Layer 5 of a small transformer language model trained on English Wikipedia (9 layers, counted from 0, width 64). Numbers have three digits each and are written without spaces.
A neuron's activation on a vector x is squared ReLU(weights . x), where the dot is the dot product.

Input weights of the MLP neurons that the questions are about. A number n stands for (n - 500) times 0.0014.
n23: 560681508509420558558585461441410594529368519311472547507319689353533497352676851546445590647645492596492406680630497312492676400657650520636503510352439314404320418604469394353535579505365194
n25: 488406524643596511294273457528557592697544540447493696450331527316597404490570752605288471453754612502640702353498471372556383679777597490340471361570612246332293406458551505432647391365377461
n30: 418403609614706387434471705634325544454554635624465596748546559355553455616613589418557272692499379388477537538712341491492422530599520557660286728337450380442570355364470398240380680531448412
n59: 833571525617570707357583603499267599556456586463259629338471576278370637522352708362377567346570548548678777447614651328548280530548541480355519378449348580538406787607270450626413699338511582
n72: 472227678698450780379432443850595591478402758609326747608431534594715412499614568370694497365580166317552416618559434459504423642578583564470285527386449486431760382477421401247491516586491380
n87: 764495510517476690368384235546284393558405528598509479623390433488559439669624553480374486454456645359578667605729805447387553731643660528463424522447546622459483591526376462608617564301393275
n95: 468604708382437530564616396559530570624486696408577595254422592214602313656466777279617508657524400550652448514602441418530430597549559602350475518302316719378614495422410457456487387472524375
n128: 554423373366505621449524611451487511576484584520347675660605657494633490530497560372405497476598373527451539529709454590468330548410529551681456383659261498335516318511238435629575545664227308
n129: 565327555359357452380349546530338635595322621576608756457733387467449539476552608366335617656511585462709550265551556472515430490631594521313387584299606447352538442631414528585340636467264466
n144: 669499503644639550359631564600444285533394579648477592648400537327458478460366629788461326511375410592431752443573537417547519367596427530481232358278444316423196593744365480516667989453383446
n147: 767752664284813523197377405591505367649378712456126866455450403359749510575452449408389468250692755456732476351522646479427165637696576495906314482250455476534601456591313435492627734380388294
n159: 618544588437555472472290450452581538566297262430525663472577677578474351782580671393625504441517427696533524675647585487591457520480520495593383399583422328436413467653411298467600495481396305
n164: 700570560559538463521119649606304233673413791376453580685445512471539419430830714636054492406429498668828388574638332418750652305575462551481195457508406416309432438613377483464656718341422455
n198: 579456583720539363594627454672195572660448634648270880525308422581651467572436331433299440457531243562532634479635494398367419530700593408678341450495442476582489585743267578376501379519659384
n203: 514364410524608598449346549518462696573515350670623642502530611477578329814604533343403466330520543486449424464818575388356510433509449483277371109386558610355573634524305470517672471728180409
n216: 576524526522730591672587543458372622667579561570479449487440180356361534602349452481541413553445481470457603468656518541613411555414446490481393508228493677341632453485515399620544774303461512
n220: 542367576518677774577647517431427557587606580561496669535451363506414553610519609347565534658447527405561848553713512417754171524697446362532506322297357690229626311494312467663356633426338400
n226: 417277531435611391561491642596437712707521541477400651480479555455585327418480584409617360603562570629735607426455555406742498761422405567499212445341361490516549738644470505414468580301467380
n227: 508538586700759748370431603600411418531551759449412595482267569214543555540588575305120569621484253311629505414611508361470249298515595549745366618338470562429628227678424481546571554442310263
n228: 524446584434664446489396543599325506497341408679575702429482641433466361439881539592553495460382419306550383503629542473373316595501671457674334610402401694323270587456525528324661614529501275
n236: 618260581644804601422556592587410515613422415408637635338640506054530257594421701534479263402526604492534501385582564379384394608799531432278293746398501436388564599645328561457715625772325379
n239: 591271401574695590460505494620552422583446575593519565340453706556372606421416652488619526545489444482490391515857498446366401684764523444637473382578487293570373486392251416264298655522337213
n248: 438779427600679656528465640543517679457554488599554574581358586475572391637471566306421242205523468551560283447526514444778510422573565584522482644428416339438586300459410432362512683430284570
n264: 584654604662510288396587418878483447582660292471224576761540610685568175458523479549432433509419416421784675727473599470728522831622627543399426473388370339481345707484257384437705609599437443
n268: 413413468337390666445533425876460447544526561491348555623478594452628481710396748446511534661600513523370561493660544262617293593379490395519632183553426540338389564633410590408509495546657490
n279: 600585695463543665585648515555516507548391558480290562521675622640636511440458543363415357409445455480506434366640614448582270512556604382311548421422583276349586604598354484210369292564484591
n294: 668364428626716496380206668627526428555468509420555765629258603407417494589724528736595544346545608434605685432537466345566486413542446510481435661305447360397520309570547521441457483307495314
n300: 506488610444729549400444577550528394696566438313467597434419532518316360434520447260333227384596642718650588411497637538443485510596526409671423573450387574596368380512432481331249516675438489
n313: 433425360626576679421499350396340548518560691625480565525520436445772378442544573385363588548724481579441674342523603473594367616617693545591344675311461311462434616536297590499402515604418327
n328: 776386498351571682314307448543289544481592573672537674531362512338526285622371866635520578544523692496658769373689649471477334632665704354473453487445278326423350365557497391587541597441410536
n336: 584457462570476541129579323655604586640459411452509619520498337532665567927591688031419259381455507366491385709592831403549551628363609327443504387445548620335526415843529291443771581487387208
n362: 483275490499714348439546412581391595389506572540556668692599687451490339394515632498382279647433454387643385370534690468506433572500663436608666342600399564205559478404490406424600547540518560

Each question shows a token from some text and the vector x that enters the MLP there. A number n stands for (n - 500) times 0.012.

" psycho": 500557433516588645515508468316464350279521528497697388423464654547373496545446464377451642553539555503415586486543470587419540426510509693473629488535567601514500444488508494403518373529421530
Which neuron lights up most? n227

".": 504520587519455489658441587515495525304561525496597518604446373558517417504434491567577365507388525526570506556372433842465501514540437318455461507369519512527464536486363561533553421516459607
Which two neurons fire most, strongest first? n264, n216

" of": 490451429381512462497454513430431507316515510527478509521483558643491595530490459689573545465395500536403413492385501696290487570539524799476467569323473458484449482524499604517555597555492491
Which neuron lights up most? n228

"act": 456565513407488559601463556287515521292592490505504504574534524505412500528565521380498461487618482475350494501438407636545373526535424716444486569484522567361609464448516768584464438521461466
Which two neurons fire most, strongest first? n220, n128

" an": 609532478375468562421431392364410465315543462424594345432457524490430510542450500552555673624588474464642459579385471639442437539412509612421470600446586533520437695551518639439489518458475625
Which neuron lights up most? n59

" a": 536485516428552593412468401317504496271442472349490343493551665590461522612561492486524633578571406505548372553489518574437558536496507646387501491369548543641517574467573661422485396457562446
Which two neurons fire most, strongest first? n95, n23

" tell": 505383336521574485514376577296551469318554673601523539427423568433546440437492383410639528428480561557517565610518436610433486508518452704395434489498558560629470492577474642458549476381488523
Which two neurons fire most, strongest first? n294, n226

" is": 526507519445499481425504371539407436373432397550563451395472544509522441551423485468483629435506561540486469504494631776389597390525500762337406458500561566651534434508486687515495527465466492
The most active neuron and its activation: n87, at about 3.8

" to": 543501485446494377445416487474484500393446481519582436506480473617605688506366390539454522584399403519386449553411478617423475517509555822431487452409684406505431511549433646533573582505539568
The most active neuron and its activation: n144, at about 2.3

"-": 410460476301489351582426535364451517447482580482458444538431572562427456467627389601608483448581487412482611507413613484288472499514631431501469469536555451564490548583537624577406509595544756
Which neuron lights up most? n228

" began": 397531512574397517484532590512583403266485525533628533442410438473535515473522496484463577469460381475460419381501504649482432532403592774408439472456585522539412381521606746546580495483530534
Which neuron lights up most? n227

"==": 502521549422454503646550539483416504218580512511701537534449404491485569611444438459408489541512481506540488494449373581397402526512388299601455463425521646604461571549562721522531461520439529
Which neuron lights up most? n198

" I": 531452530523444663421494447343471511442569486470505462484511537529450552552546493503496483645524536315401604485461492516442647535502442657452452380513722493551280497462643587359499347492661507
Which two neurons fire most, strongest first? n25, n87

" in": 453395596479467572488461453595483459277610488538634481454536389621534675611462514464506546450570460550369464510393499676318464483485454759523438524398534404500392494452435575505580511557479556
Which neuron lights up most? n72

" be": 601487518445469533433561441477500441345423469531551434433466598469510503591474429533495691507476545602485446512411597768381557441532497786351368481442547534544478394514493648467438455418501535
Which three neurons fire most, strongest first? n87, n129, n95

",": 277424528401518469560471550359434523489480527475452320465469561563518545445557381661635403397570562523628512517256567702505562496516580503561447494541505426433474566558451635579460540448439586
Which neuron lights up most? n226

" with": 492469408434502428497453494476412503321563519482470437574382549710468556456492427642525593494476445480397545565408522717292524611517557719363483503385450525528421465551467601517599618526488507
Which neuron lights up most? n264

"ction": 519537478427490520539534545204607473368455514492520536482534614499470553557501549421539485413537453503603520484461437547456524473458383752428498445498436545485653482409586782572451359478499430
The most active neuron and its activation: n95, at about 3.1

" later": 374545488545507586532448624473458571375656584487400484540412485340441404512433527481424701565490435545448456469345415541391499523516461666374488563497573468474479408589594685672456603423469581
Which neuron lights up most? n227

" husband": 443478318546546399575432514285556490336483598516462425546484440421501343458390498553505499471503482541489491558418491637536520505573513805441531579480505332563500535479524680555482513630557538
The most active neuron and its activation: n313, at about 4.5

" are": 516524560430405425513532335585384448421503412578555387410451471533499473529473511440423590466455547541509432562444547799453507440470561739316447467483585609605463449482489653445510600615502493
The most active neuron and its activation: n87, at about 1.1

"a": 357459452544527619562421522168426467408527373519493465434552476493513479572593466492487521468416461557396464532508504716459538452440564700577489541636615483558446451635485528434515392565607482
Which two neurons fire most, strongest first? n159, n313

"\n": 525522569536514403566489607404492430315526592481579384539460470488506522460554356525503528462448606548564439485432551495523618450536426264506502466490572563517456386512400789352615423636522604
The most active neuron and its activation: n164, at about 1.1

":": 537567437372452487450555391560467498339485656443621454384429489619560594581574491508499494400538442506325489533362427559540522530539341519445573589534565538534568411623709525421582309448607456
Which neuron lights up most? n336

" as": 579363498397467369594494499408545482366532712483413491444523539524509602459580475558501494392512528542387423588396480751568587474476606590388361370513512404494563585552491571372502481514461664
Which three neurons fire most, strongest first? n164, n279, n72

" Har": 463427409584405529579521541138498479438530553516381445537483487440445562442609366669600573522613573428451596544454562568445534590526513583509623406465619503492408557491409432466425455496462627
Which neuron lights up most? n313

" Gay": 474436518517590307635478506150429442389589447538540505596526539509463451455463474464479549590559433531470553479422536683482549483475457718573655519384626574475484468403489501494481455513499534
Which neuron lights up most? n362

" and": 513457516528482547445491556444474578307409450427487426429547567664422435421484446501515610545491389540415517471314468571332573458646525782487450490535437458579477554545506706640520554494436516
Which two neurons fire most, strongest first? n129, n144

";": 499526554536390471572588452542407515527637414449622437471445428438434455471522474452587478485406483504472554409271499855461575491515523614465499466389528518469448528479381732515595513542505519
Which neuron lights up most? n264

"s": 524558551386574499551490581227449576362543471423440396445419523535549522510391372574477561480428520575645542480414456683404585531427584619542520484393497451476466705437584642511425542482415574
The most active neuron and its activation: n216, at about 0.23

" making": 523469441544361408439489546434549531348554461493546493471295637571488510448522406560546509374520526508536484513510524617555451638443523776330418403466582508561475500528459749450550510417429572
Which neuron lights up most? n264

"'": 361475548484605412582416613258543625464432520455384445372467505626540515337467528656544430341553569533509464544499495515460506571465543639460497524568554430461560662480517546494549445526291622
The most active neuron and its activation: n226, at about 1.9

"ation": 432478506482533468502514646239519501323514518492534468447514604504485416538498445465533500435456469519463575495484486687421554485519469831511469539437469483489604471467547734551443419556492355
Which neuron lights up most? n128

" Rae": 443434437518515369496552485155514507350552568541440501514583506480523497415438515406457470501494424540530442499521478661416581443440610726579577514591648413595452410585471510500530439495576628
The most active neuron and its activation: n362, at about 0.56

" primarily": 557513482468478571442505422513426394488435543526638415445573496568449449580545394447425613459355523607462473537428483563447529378491487802403382428541494562497386480549560782540474410546549596
The most active neuron and its activation: n164, at about 1.6

" 1975": 338536614582459410496543467459514573376572573591643439495591552447456430521536559421455494453478521442539493455338413661313541622556551700396501512435628493487451411404573620338599410469517538
Which neuron lights up most? n25

" organize": 535502531499486508472472500372563507327521492545569502388398587502461566467545523586544485449589577567496512535496431645399414476491402835369520411468546473464481511404429806487493446471464489
Which two neurons fire most, strongest first? n25, n203

" Street": 513426608568429428535466582169488544230537498506577591552546395478479472488471518483474450492492507611587510503421560631507479444440550716462534576468544445498581466435476667482560370516458508
Which three neurons fire most, strongest first? n129, n313, n248

" que": 562588444504465448580448517234510528211489480440500419403555578504441434506588444433662522405559549581498457447558583625425431545618456693442446480557544567588402609509441568556461451454524534
Which two neurons fire most, strongest first? n59, n159

"),": 408518513470418417561455450403405443543480432441559411526567555551462493496577482644529399520510495510516456485231444819505609540492505547510450527444476589528427443567447779486555579454500450
Which two neurons fire most, strongest first? n164, n228